Layer 4 of a small transformer language model trained on English Wikipedia (11 layers, counted from 0, width 64).
A neuron's activation on a vector x is GELU(weights . x), where the dot is the dot product.

Input weights of the MLP neurons that the questions are about. A number n stands for n times 0.02.
n3: 2 -4 26 27 40 21 -7 0 14 17 33 -38 -16 9 -20 33 -8 -33 40 -16 -25 8 -50 -39 31 -18 38 -21 1 -37 -12 -15 -54 -37 19 -29 0 -29 30 20 16 8 21 -20 -5 -35 -2 14 -5 -1 -19 -8 -25 -31 11 -43 -17 -25 34 16 63 -3 -18 40
n8: -2 -1 12 1 24 15 7 -16 -3 22 5 54 11 -19 -9 14 -38 17 -12 -11 -22 -12 -20 -1 -6 0 -18 -17 39 51 -14 32 24 -30 -9 -2 11 -12 -15 16 16 -5 -12 24 -12 24 19 -1 -14 19 -12 -27 7 -11 -19 18 25 26 30 -38 -19 10 14 29
n11: -1 -3 5 7 57 -6 -27 2 42 -72 14 -27 -17 -37 -29 14 -1 -32 26 -25 -44 -43 15 -14 0 -16 2 -9 -26 15 -21 14 22 -52 16 -38 -19 3 3 16 1 -14 8 30 1 -17 -6 36 15 53 -11 9 11 6 52 -30 15 11 -31 17 -25 -1 -18 -12
n49: -25 -3 -44 9 5 -15 -5 24 -23 -36 1 -25 -14 -36 -3 17 -5 -3 20 -22 43 5 6 17 -31 6 45 15 2 -34 6 -36 -42 -38 52 -20 -15 35 48 65 8 -19 -3 4 10 -24 16 -49 5 15 -18 10 -14 -13 -18 20 25 -16 7 12 -17 -48 -40 15
n51: 8 -30 -64 -35 21 -36 4 14 33 5 4 5 -9 0 1 -23 -13 25 29 44 25 66 6 -47 11 -1 36 -65 -17 -30 -17 7 11 -11 19 -6 54 17 -40 -31 18 22 -15 50 -9 -50 3 54 -22 -13 36 -29 1 -26 7 -32 5 63 14 5 11 -47 5 22
n58: 2 23 -35 6 20 -5 12 -36 17 -6 12 7 -60 51 22 20 53 6 -30 -32 20 73 -24 18 10 -42 53 -3 8 -16 -4 20 -4 20 11 -17 -7 -38 -6 20 41 -6 15 -35 6 7 -28 91 -45 24 6 4 -12 -2 -13 11 -14 8 -37 -21 -8 -25 -10 -18
n74: -37 13 16 12 11 12 -24 6 -58 21 6 -24 4 0 -18 31 5 11 1 -19 -17 -33 -69 14 48 22 -29 -35 16 18 5 7 20 23 20 10 -9 -17 5 29 -12 30 6 9 -15 20 19 12 -30 -30 -25 -27 -26 2 -23 14 2 10 -33 0 40 10 -17 34
n103: -2 7 25 -10 15 41 -17 -5 -27 20 19 7 -26 -37 14 35 -47 -22 -4 24 -14 -57 -11 29 4 28 11 -12 -28 0 41 5 -11 -31 4 28 1 -8 -6 -6 -5 -2 -7 38 -21 48 5 3 -17 20 19 -14 30 2 0 21 11 1 -27 -14 -1 3 -22 50
n111: -13 13 -51 17 -56 -6 -21 10 -3 1 22 -16 -49 -35 29 33 36 -22 49 -41 7 19 -16 0 -2 37 44 -14 -46 -2 49 43 7 -13 -21 -29 14 -11 -30 -12 -7 -22 14 -7 12 1 -42 41 13 -30 2 5 43 -27 -3 26 2 -10 1 8 -7 -15 -53 32
n113: -20 -51 -10 0 2 54 22 13 9 17 -1 23 41 -14 18 20 75 -9 3 49 -22 -8 -31 9 -32 31 5 8 1 30 -61 55 0 18 17 -31 -38 -29 0 60 -29 -20 -23 -32 28 22 -91 -11 -29 -14 -52 -5 43 17 -12 27 12 -30 6 -36 46 -16 14 40
n118: 40 -46 -1 -26 -3 14 14 -16 75 9 -2 -30 -43 -50 13 21 -39 -20 88 -4 -29 36 -1 26 -45 0 10 -25 1 -6 -27 21 49 -19 -1 -31 -37 31 -14 39 -20 -11 7 1 22 -17 -6 -49 60 -58 9 -4 -19 -17 41 -3 22 -35 16 28 -40 2 8 -20
n124: -43 -1 11 -15 23 -14 -48 -54 -24 -9 -10 22 30 -23 17 23 29 24 7 -17 -32 -44 7 21 -19 -5 -1 -32 0 1 -9 0 43 -87 9 -18 -8 -13 41 -26 13 -1 -20 41 -50 -18 -2 29 4 43 -8 56 -35 1 -40 4 -19 -9 50 17 30 -14 31 -21
n126: 2 24 25 -23 14 4 -2 7 18 -2 -2 15 -18 -10 5 2 -18 11 -10 -5 18 -12 -4 -29 -4 -23 -50 -4 -12 -5 34 -11 -4 12 -3 19 -17 -27 10 -4 25 16 22 18 3 3 0 -6 -12 10 16 -7 -8 9 20 -39 -4 24 -26 -64 -1 18 7 25
n131: 7 -17 -1 60 -7 59 -15 -11 43 18 22 -47 1 -26 -10 -4 29 -4 -11 -5 9 17 4 56 -26 -27 38 22 -34 -22 -4 -16 24 -67 21 -3 20 -55 -8 -25 -8 7 68 6 32 -33 22 34 -9 -13 29 -16 14 -57 35 -13 -12 26 -40 -34 18 -8 -21 10
n137: 31 2 15 -1 7 77 12 1 -8 -15 5 -12 12 -8 -32 31 -12 5 3 -10 68 17 7 4 -5 32 28 5 17 12 10 -3 -11 2 -2 6 16 -8 29 -16 -14 -8 20 -2 -17 46 -5 19 23 39 9 -16 -9 -6 -20 11 14 -32 15 -24 -13 2 9 26
n145: -6 19 29 2 16 26 -19 -20 24 -11 -37 16 24 -7 24 0 15 5 19 42 6 -30 -50 -3 -27 -44 -4 18 -32 0 -27 1 50 -56 -19 -26 -16 -55 -38 34 26 20 -12 -6 26 25 -45 -8 -32 -10 40 -22 13 -1 37 -7 -7 13 56 21 -21 -28 38 -26
n149: 13 -22 -49 57 -35 -17 32 -96 -4 23 -5 -1 -11 -8 33 15 6 -1 -19 -36 -50 -15 0 17 0 -33 -21 -25 34 41 3 63 24 3 -38 -20 3 -17 -8 14 42 13 -13 -30 33 -12 -47 31 14 -45 -14 14 -27 4 54 -9 47 -5 -23 -10 -15 20 2 -30
n169: 25 -21 -42 28 -25 23 12 -42 -1 11 -33 1 4 1 -37 47 -46 -49 46 20 -4 -3 -14 32 36 8 -24 -21 -24 11 21 5 42 -31 30 -44 36 12 8 -13 3 -28 35 10 -43 -35 -20 42 32 11 54 -24 40 26 30 5 30 5 -29 59 30 23 -58 -8
n173: 23 -33 22 -2 -3 -16 -14 35 -8 4 -2 35 -20 2 62 34 40 -5 -12 64 -29 17 11 20 -33 -1 20 -19 15 1 -22 5 7 -25 6 -9 6 -39 7 29 15 -52 -25 -18 -48 -38 18 -6 -52 11 -7 41 41 -2 34 10 13 -8 -10 9 -29 -14 13 19
n176: 2 -27 19 7 6 -16 21 -1 8 -33 8 -1 6 25 12 -4 29 -47 -33 17 -16 -10 7 36 8 38 -15 17 1 28 -27 9 -48 42 -1 -38 -18 5 9 20 -30 9 4 51 -3 -6 -3 12 22 6 -47 -5 12 10 -3 4 11 -28 -28 -21 -9 -8 11 -9
n187: -31 -22 35 -15 -15 9 -2 -9 -24 8 3 -21 13 -23 -12 2 -34 24 -18 17 8 14 19 15 19 -10 5 13 37 -36 19 0 15 -37 16 22 46 7 7 -38 5 -33 -7 39 20 -32 12 -6 -13 4 -3 -7 6 -20 -13 -28 -3 40 1 -2 12 -3 -5 3
n188: -49 17 -51 -8 8 -1 36 -23 15 0 40 -2 46 -11 16 14 -29 -3 19 45 92 32 -4 17 10 -10 9 3 2 -11 47 -1 -24 -8 -42 -11 -43 5 3 -49 9 -27 6 -2 -64 -25 5 6 18 -11 -10 9 16 -25 -39 -9 23 -15 26 -19 -4 -21 -41 -46
n204: 25 -31 -19 14 4 33 -11 14 -21 3 53 -11 44 -46 24 13 27 23 14 -29 17 22 -9 -8 19 -10 36 26 0 13 11 1 -16 7 -22 11 -23 -10 -2 -22 16 -9 -12 -31 -6 -21 -33 51 10 -19 -40 -15 -2 -31 -2 -20 17 -13 15 -1 30 -8 5 -2
n205: 19 13 5 2 7 38 21 -14 43 51 -9 6 -47 34 -29 -46 47 7 13 -33 -24 -67 -7 -9 8 -5 10 28 -14 -23 -17 31 -17 -70 -11 50 33 16 -40 0 -27 -12 6 0 -2 33 -23 17 33 -6 -3 -25 -21 -23 87 69 37 -15 -2 -2 4 -57 -3 -34
n221: 0 -52 -12 -50 3 -21 -15 -11 17 46 -16 -15 76 -28 -24 4 -11 17 -2 -20 -22 -12 -57 48 33 -9 -6 13 -21 40 18 -1 33 0 21 33 -43 -25 25 31 7 24 -7 -25 -49 -52 -15 22 11 -1 -18 -31 -9 -10 11 -47 21 28 -2 76 25 -28 41 12
n223: 59 -52 34 38 -19 40 24 2 17 18 -6 -36 -12 41 0 -9 -14 3 21 9 -17 -27 -47 42 31 29 -16 -25 21 -31 0 50 -8 -9 39 -11 -2 -23 -1 -4 17 -6 -24 68 49 -40 17 8 -35 21 53 -33 -41 -8 -51 -48 -9 0 -41 17 -27 63 34 53
n226: 10 -13 1 0 -21 -17 11 -25 -69 -3 21 -3 -46 -29 58 -5 -2 -13 -42 -10 -6 36 45 23 -25 40 35 -23 5 -63 25 21 7 -17 -10 -19 4 10 -23 6 28 16 -18 11 -15 -33 -6 30 -21 6 5 2 -21 -29 -17 22 19 12 9 11 22 -35 25 15
n234: 3 -36 -22 -13 -6 -43 12 4 2 -58 10 -30 -7 15 -6 81 53 15 16 28 -39 29 14 -32 -22 -32 59 -3 -12 -6 -9 28 -46 4 10 15 -15 -7 -28 -11 5 -25 -5 -12 27 -19 -15 26 22 -15 -28 -26 -33 3 -37 0 3 6 -7 30 72 0 17 -15
n236: 16 0 33 -28 37 -9 49 -8 2 0 27 -20 4 51 7 51 2 -3 -14 -19 -7 23 -15 -47 17 54 -5 10 48 -15 44 2 -75 -36 -24 -40 -29 5 -22 2 16 -5 -14 -43 9 -14 -42 -42 -38 37 -9 -33 -85 -4 3 27 -41 -15 34 41 45 -22 41 -30
n238: -34 43 15 3 -32 -21 13 -10 33 -49 29 -2 -55 46 -27 42 27 24 4 14 16 11 -23 -14 58 -4 20 -10 -13 -35 36 4 -7 -43 5 -19 4 -25 -30 -25 13 32 21 -33 32 56 -58 8 -38 -21 23 -17 -13 -41 30 -50 -34 22 3 -34 -5 -59 -18 -6
n241: 1 -6 7 -7 31 6 61 5 5 -32 -33 -12 -3 1 -3 -5 -25 20 10 17 17 80 -19 -13 6 12 5 4 -16 -45 -21 -14 -20 -20 26 -41 -29 47 -6 -3 -69 -1 -10 12 -10 -15 15 -23 9 -8 12 17 -6 -55 16 -27 43 13 24 10 34 23 -28 -41
n247: 16 8 55 -25 -60 28 2 24 0 -10 42 -15 37 -10 -30 7 -9 -31 -28 -31 72 -4 27 40 -15 -18 -3 -42 -32 26 -15 -11 30 -24 22 1 -14 -4 28 -3 13 -1 -11 5 -19 -5 -10 -45 -3 56 -29 10 -25 -39 -29 -22 11 -16 27 23 0 -23 -12 -3

Each question shows a token from some text and the vector x that enters the MLP there. A number n stands for n times 0.024.

" ": -4 36 21 11 -2 1 3 37 13 28 -11 -11 -31 -12 6 -35 -33 6 9 0 0 -6 -8 -29 -17 -15 44 -5 -20 2 16 -5 26 12 -2 -2 22 37 -8 -10 -6 37 -15 -56 3 -34 22 4 25 13 -21 2 55 30 -45 -10 -55 22 -12 -9 -12 28 51 -36
Which neuron fires most, and how strongly? n51, at about 0.78

"all": 6 28 -10 26 -15 7 28 34 -12 15 -42 -20 7 -6 -14 -6 -28 -7 16 -13 -12 -34 21 3 11 2 34 -20 -19 6 21 -20 10 15 9 8 43 39 -23 -8 -19 20 -35 -65 11 -17 28 9 15 2 -39 -8 23 39 -29 12 -47 10 22 11 -3 10 63 -35
The three highest activations, in order: n234, n221, n236

" and": 0 38 -1 48 -17 10 -14 22 13 9 0 -9 -16 6 -17 0 -18 -16 1 -31 -12 -19 25 -6 6 13 33 -10 -21 3 25 -30 10 12 15 -10 40 58 -30 -14 -14 69 -2 -65 6 -8 8 2 7 5 -32 -13 40 7 -41 12 -25 5 -25 -11 -9 23 64 -38
The three highest activations, in order: n111, n238, n131

" free": -11 16 -3 58 16 13 -6 24 7 6 -6 -37 -23 -6 -3 -28 -23 -7 6 -15 -30 -25 13 -1 -13 0 40 -5 -19 1 9 -20 14 3 10 6 12 40 -3 5 -30 36 -3 -65 -3 -14 37 20 4 16 -25 -10 48 11 -23 2 -57 7 3 -17 -18 29 70 -27
Which neuron lights up most? n131

"tro": -13 9 3 52 -31 4 3 32 -10 2 -30 -8 -20 -9 -4 -26 -26 -10 5 1 -15 -22 29 -9 -15 21 29 12 -22 15 1 -28 6 13 13 7 18 74 24 -8 -8 15 -1 -66 -24 -23 8 18 13 18 -28 -16 55 6 -31 1 -24 20 32 -1 -19 21 52 -36
Which neuron lights up most? n49

"towards": 15 34 -4 53 8 -1 -2 31 19 8 -8 -20 -7 11 5 -19 -31 -4 3 -7 -7 -20 15 -1 -8 7 46 -5 -2 2 14 -23 3 13 8 0 3 39 -26 -6 -14 49 -14 -65 -3 -20 13 -10 1 5 -22 -28 62 -13 -35 15 -62 2 17 -22 -23 17 58 -26
Which neuron lights up most? n236

"3": 1 47 17 41 2 12 11 50 16 12 -21 -11 -16 -29 0 -15 -34 2 9 -1 -2 -3 8 -14 0 -12 34 -1 -12 -4 9 -29 2 21 -12 1 10 10 -9 -6 -26 37 -52 -61 -4 -20 13 8 16 20 -26 -6 68 6 -41 14 -40 8 19 3 -19 31 49 -33
Which neuron fires most, and how strongly? n204, at about 0.45

"ural": -11 11 -2 40 -10 -20 -2 18 -6 -12 -20 -4 -25 -13 -7 -14 -34 -3 2 8 -21 -44 49 12 7 17 28 -7 -19 -4 18 -47 24 11 13 -7 32 61 4 12 -12 20 -13 -48 5 -18 24 -2 14 6 -36 -16 68 34 -30 20 -36 6 24 -16 -9 17 60 -33
Which neuron lights up most? n49

" |": -10 53 2 43 6 -22 -22 48 11 4 -40 2 -7 -11 -23 -20 -25 -2 8 28 -16 -30 19 -19 -8 -8 37 10 -12 -1 24 -36 20 26 -6 -3 23 30 1 -12 -16 46 -23 -46 7 -19 -6 8 -5 14 -33 -6 62 7 -34 6 -58 21 -6 -5 -14 9 61 -34
Which neuron lights up most? n145

" form": 7 51 10 47 2 -11 0 35 12 15 -17 -30 -25 7 7 6 -22 -16 8 0 -12 -30 12 -12 -5 -9 43 -17 -1 -5 -5 -44 -1 11 21 -20 9 37 -5 -6 -23 34 8 -67 20 -19 22 8 0 10 -46 -12 62 51 -22 11 -39 4 20 -13 -9 18 40 -25
Which neuron lights up most? n3

" to": 8 18 3 47 8 -9 3 36 21 8 0 -6 -15 20 -11 -13 -23 22 -33 -10 -12 2 20 -10 11 -15 31 6 -22 1 -11 -12 18 11 0 -12 32 27 6 -4 -9 41 -30 -71 -8 -18 30 -13 -14 10 -38 -18 45 26 -16 13 -8 21 -18 -22 -23 17 64 -39
Which neuron lights up most? n58

"ity": -1 11 -5 32 10 -10 10 29 6 13 -28 -4 -20 4 -11 -12 -23 7 1 15 -31 -41 43 -9 -7 10 35 -7 -25 2 0 -45 23 10 7 -7 45 59 -10 -18 -49 32 2 -50 4 -19 12 10 -5 1 -29 1 50 57 -24 -4 -43 16 12 -22 -18 12 69 -45
Which neuron fires most, and how strongly? n51, at about 0.32

" beginning": 4 44 -8 48 -3 18 -3 28 26 24 -27 -9 -10 -5 1 -3 -19 -12 14 4 -4 -23 8 16 -4 -7 50 -22 -34 6 8 -43 1 14 9 -9 14 21 -30 -11 -17 35 -12 -65 14 -20 32 5 15 -7 -33 -6 58 21 -19 -20 -34 9 16 -2 -31 10 55 -33
The three highest activations, in order: n131, n145, n118

" referred": -14 27 3 66 -4 -4 -30 28 15 37 -9 -26 -28 16 4 -2 -30 23 -4 3 -36 11 21 -1 4 -10 30 -13 -17 16 -10 -56 13 5 12 -20 12 27 -1 -6 -4 25 -24 -58 -32 -16 51 -13 22 -9 -34 18 56 32 -11 17 -18 21 12 -28 -29 23 41 -15
Which neuron fires most, and how strongly? n173, at about 2.4

" He": 3 31 14 38 -10 12 -15 24 1 19 -32 -3 -10 4 -21 -28 -34 -5 0 -15 12 -10 26 -14 4 -1 45 -22 -8 13 -2 -24 -4 17 14 19 37 33 5 -36 -16 21 -38 -52 6 -9 13 -5 8 20 -34 3 47 26 -28 9 -80 25 4 1 -23 16 56 -46
The three highest activations, in order: n247, n187, n137

"\n": -2 7 17 30 6 1 2 43 13 23 -36 -8 -1 10 -5 -7 -27 -1 -2 13 -11 -7 4 4 -19 0 37 -3 -14 8 -5 -16 7 14 11 -10 19 46 2 -3 -20 34 -45 -38 8 -26 -6 2 6 2 -47 11 64 8 -44 19 -53 12 -16 -25 -12 22 62 -46
Which neuron lights up most? n113

"Pre": -6 37 -15 24 -2 13 -18 21 -13 16 -20 -8 -4 9 2 -26 -24 3 5 7 0 -6 12 14 -6 -9 45 4 -40 21 -8 -23 16 5 16 34 -10 55 -11 -15 -15 25 -11 -59 -6 -29 13 8 17 3 -44 -10 53 8 -30 -8 -55 11 14 -4 -4 31 54 -30
Which neuron lights up most? n221

" is": 7 32 2 48 -9 -18 -13 40 35 42 -3 -12 -13 25 -7 4 -24 1 10 7 -34 -30 18 -22 -9 -1 26 -8 -20 9 0 -36 -20 2 13 -10 24 35 3 -11 -5 49 -6 -52 -6 -14 11 1 11 20 -39 -8 46 33 -45 22 -63 22 -3 -27 -23 15 55 -26
Which neuron fires most, and how strongly? n3, at about 0.2

" book": -1 63 14 27 -1 -3 19 37 4 14 -9 -6 -22 9 -5 -6 -18 -19 -6 -14 -4 -23 15 -7 -11 6 46 -21 -30 -3 9 -27 4 27 14 -17 12 15 -2 -33 -38 44 -3 -56 23 -17 40 -3 1 -5 -38 16 62 22 -31 -13 -44 10 20 4 -18 16 55 -43
Which neuron fires most, and how strongly? n247, at about 0.11

" than": 10 13 -18 49 -9 5 -12 33 14 30 1 -17 -7 9 1 -7 -28 7 20 0 -33 -37 10 -6 8 4 46 1 -8 3 13 -23 5 -2 10 -10 13 32 -19 -29 -16 43 -25 -57 -5 -25 25 8 -6 9 -32 -7 27 14 -33 15 -38 14 -5 -25 -8 34 67 -22
The three highest activations, in order: n223, n204, n131

"/": 0 31 13 18 -14 -5 -18 34 8 0 -10 -4 -14 -7 -10 -12 -27 -17 -1 9 -3 -52 39 -8 -13 -17 40 -11 -25 13 30 -18 11 25 8 4 50 54 4 -14 -20 21 -21 -65 2 -12 15 11 4 6 -39 7 41 14 -40 -7 -33 26 2 -11 9 26 49 -30
Which neuron lights up most? n247

"2": -11 43 14 50 -15 8 2 44 9 17 -8 -12 -2 -16 3 -17 -22 -11 9 0 10 -2 3 0 0 -5 40 -7 -13 8 8 -29 2 15 -9 -5 5 30 -2 -9 -40 15 -25 -67 9 -23 -4 3 21 9 -26 -8 73 21 -47 -5 -25 11 19 0 -19 29 49 -54
Which neuron lights up most? n188

" written": -3 50 9 61 -1 1 -1 25 -4 21 9 -30 -17 5 -1 11 -28 8 0 1 -33 -5 14 -13 -4 -7 40 -13 -28 -6 2 -35 -5 15 16 -16 24 16 10 6 -15 41 -36 -58 -11 -25 51 2 8 -4 -35 13 60 25 -22 3 -15 18 14 -24 -18 1 54 -31
The three highest activations, in order: n3, n173, n49

" Pl": 9 51 6 33 -9 8 -16 13 -1 15 -32 -30 -13 13 -26 -5 -23 -11 -9 5 -9 -8 3 -22 4 0 41 -26 -16 3 -16 -35 8 40 10 29 17 29 15 -13 -12 7 -6 -49 9 -31 17 8 -2 5 -36 -1 55 29 -40 2 -32 16 22 3 -10 42 60 -39
Which neuron lights up most? n234

"s": 4 49 0 45 -5 -8 27 4 19 6 -42 0 -2 -7 -26 -16 -24 6 11 -6 -24 -47 28 -30 -4 -6 33 -3 -25 4 8 -16 13 32 -15 23 26 40 -18 -1 -14 76 -6 -57 -8 -13 14 15 -7 -6 -26 12 41 51 -37 -2 -18 10 1 -29 -17 22 63 -32
Which neuron lights up most? n149

" of": 16 30 -21 44 -26 10 9 39 8 13 9 -25 -11 6 -3 -18 -23 -4 5 -7 -12 -20 10 -2 15 8 45 0 -16 -4 14 -6 5 0 15 -9 5 68 -2 -11 -27 39 -21 -63 9 -25 20 -6 10 9 -33 -13 23 39 -30 -1 -37 15 -11 -20 -13 19 62 -42
Which neuron lights up most? n236

"4": 4 43 13 44 -5 2 20 44 6 24 -18 -9 -13 -27 -8 -11 -33 -1 16 1 -8 1 19 -12 -13 -5 40 4 2 5 10 -41 0 1 -6 -1 13 16 -10 -9 -35 41 -45 -59 -3 -25 13 4 6 20 -25 6 47 5 -49 6 -26 17 18 -13 -18 32 55 -23
The three highest activations, in order: n241, n137, n204

"ter": 7 41 -5 34 -14 -1 7 21 -5 6 -13 20 -14 -7 -11 -8 -25 -12 20 -1 -10 -43 17 -3 1 1 47 -11 -47 18 -4 -36 11 6 2 -1 15 64 18 -20 -31 42 -6 -61 -16 -27 14 24 13 -8 -32 1 38 30 -34 8 -27 21 27 -13 -11 26 49 -34
The two highest activations, in order: n124, n169

" X": 9 45 5 44 -3 0 3 37 2 15 -21 -14 -21 8 0 -15 -26 -24 16 2 -16 -15 22 -26 -9 -5 33 -9 0 13 0 -31 12 38 9 18 33 17 -6 -18 -36 16 -18 -61 20 -19 30 -3 1 13 -38 0 35 26 -41 -11 -39 16 -13 -8 0 29 62 -26
Which neuron lights up most? n234

" the": -4 21 8 58 -26 14 -14 19 -6 9 9 -17 -10 9 18 -8 -22 0 20 -19 -16 -33 6 -2 2 14 35 -8 -14 -2 13 -15 12 9 -6 1 39 43 -8 -9 -26 27 -12 -50 9 -32 12 11 11 9 -34 0 33 34 -43 1 -52 8 -10 -11 -24 33 74 -32
Which neuron fires most, and how strongly? n223, at about 1.4

".": 11 35 8 40 1 4 6 45 -6 26 -21 1 -10 -6 3 -1 -35 -3 -4 6 -19 -30 18 -8 10 -1 44 -3 -21 2 14 -24 1 32 3 -4 5 35 -7 -24 -14 44 -36 -52 11 -24 -2 14 -3 -14 -32 9 48 16 -44 5 -39 21 -17 -19 -11 27 55 -31
Which neuron fires most, and how strongly? n204, at about 0.34

":": 25 57 25 33 -18 1 3 37 18 13 -25 -20 -10 -10 19 0 -37 -6 -8 -3 -10 -45 16 -6 6 4 42 -7 -3 -12 19 -32 -1 46 4 -7 23 13 -17 -36 3 27 -37 -50 1 -21 12 10 1 6 -32 -21 65 20 -38 4 -40 24 7 -11 -9 7 40 -25
Which neuron lights up most? n103

" important": -3 7 -12 62 -1 -3 -11 30 4 7 4 -22 -24 3 -5 -17 -22 -2 17 -7 -31 -3 27 4 -3 -13 36 -5 -32 -6 11 -31 8 -1 10 -13 10 58 -19 7 -14 45 -18 -58 0 -22 46 -3 10 9 -43 4 50 43 -12 9 -31 8 22 -17 -25 20 60 -26
Which neuron lights up most? n118

" And": -14 49 9 40 4 4 -2 30 -1 21 -6 -10 -18 15 -7 0 -34 0 -13 -8 -5 -8 22 -8 -4 -1 34 -12 -7 13 -10 -29 4 31 5 36 24 4 -5 -18 -7 60 -14 -50 11 -11 13 -6 -3 10 -46 -17 44 19 -42 16 -47 5 -5 -23 -7 26 61 -39
The two highest activations, in order: n74, n58

" main": -8 35 8 35 -11 5 -21 40 5 15 -13 -7 -21 6 5 -14 -16 -12 -3 -17 -10 -11 25 -8 -8 -7 40 -19 -19 -12 14 -25 18 4 19 -4 18 36 -30 -1 -34 35 13 -54 7 -20 27 5 12 13 -37 -10 61 30 -34 -7 -53 9 20 -6 -31 37 62 -27
Which neuron lights up most? n111

"uk": 13 50 12 36 6 -2 19 27 7 27 -25 4 -8 -4 -18 6 -34 0 -9 -26 -27 -45 37 -16 -12 4 34 -14 -5 22 6 -51 22 28 13 8 24 18 -6 -11 -19 43 -2 -56 0 -8 19 -7 -20 1 -19 -18 33 65 -47 11 -29 12 2 -39 -13 28 54 -43
The three highest activations, in order: n8, n126, n74

" into": 18 12 -6 44 -11 1 -17 42 27 9 -12 -32 -11 16 0 -5 -29 0 -9 0 -13 -30 13 2 -6 -5 41 -11 -6 -9 17 -21 -8 -5 8 4 44 30 -12 5 -2 39 -31 -65 0 -26 22 -2 -6 15 -32 -17 49 17 -17 11 -17 12 6 -22 -12 20 64 -33
Which neuron lights up most? n173

"5": -7 36 17 48 -10 1 9 52 -10 16 -22 -22 -8 -19 -18 -15 -40 10 -4 -4 -16 -37 45 11 3 -3 29 15 -11 3 16 -22 3 27 -16 -8 36 25 -15 -17 -16 34 -14 -48 23 -10 24 14 12 -2 -32 -2 25 27 -45 7 -37 11 0 -24 -8 30 56 -44
Which neuron lights up most? n187

"ly": 0 30 8 57 1 -3 0 18 22 13 -6 11 -14 26 -13 15 -22 3 9 -18 -24 -19 25 -11 1 -14 36 4 -37 2 2 -31 7 7 -2 -6 42 32 -1 -22 -22 58 -16 -53 -6 -13 18 5 3 7 -45 -20 40 17 -32 14 -32 14 5 -26 -14 17 61 -59
The two highest activations, in order: n205, n238

" Britain": 0 29 9 64 10 11 -4 23 14 6 -33 -3 -22 -12 -20 -11 -29 13 -1 -4 -7 -60 37 -20 -13 1 26 -8 -17 3 20 -30 12 24 -12 22 32 15 -18 -13 -17 42 -13 -45 -15 -7 29 -2 7 7 -29 6 60 55 -38 -13 -40 6 21 4 -33 2 66 -28
Which neuron lights up most? n145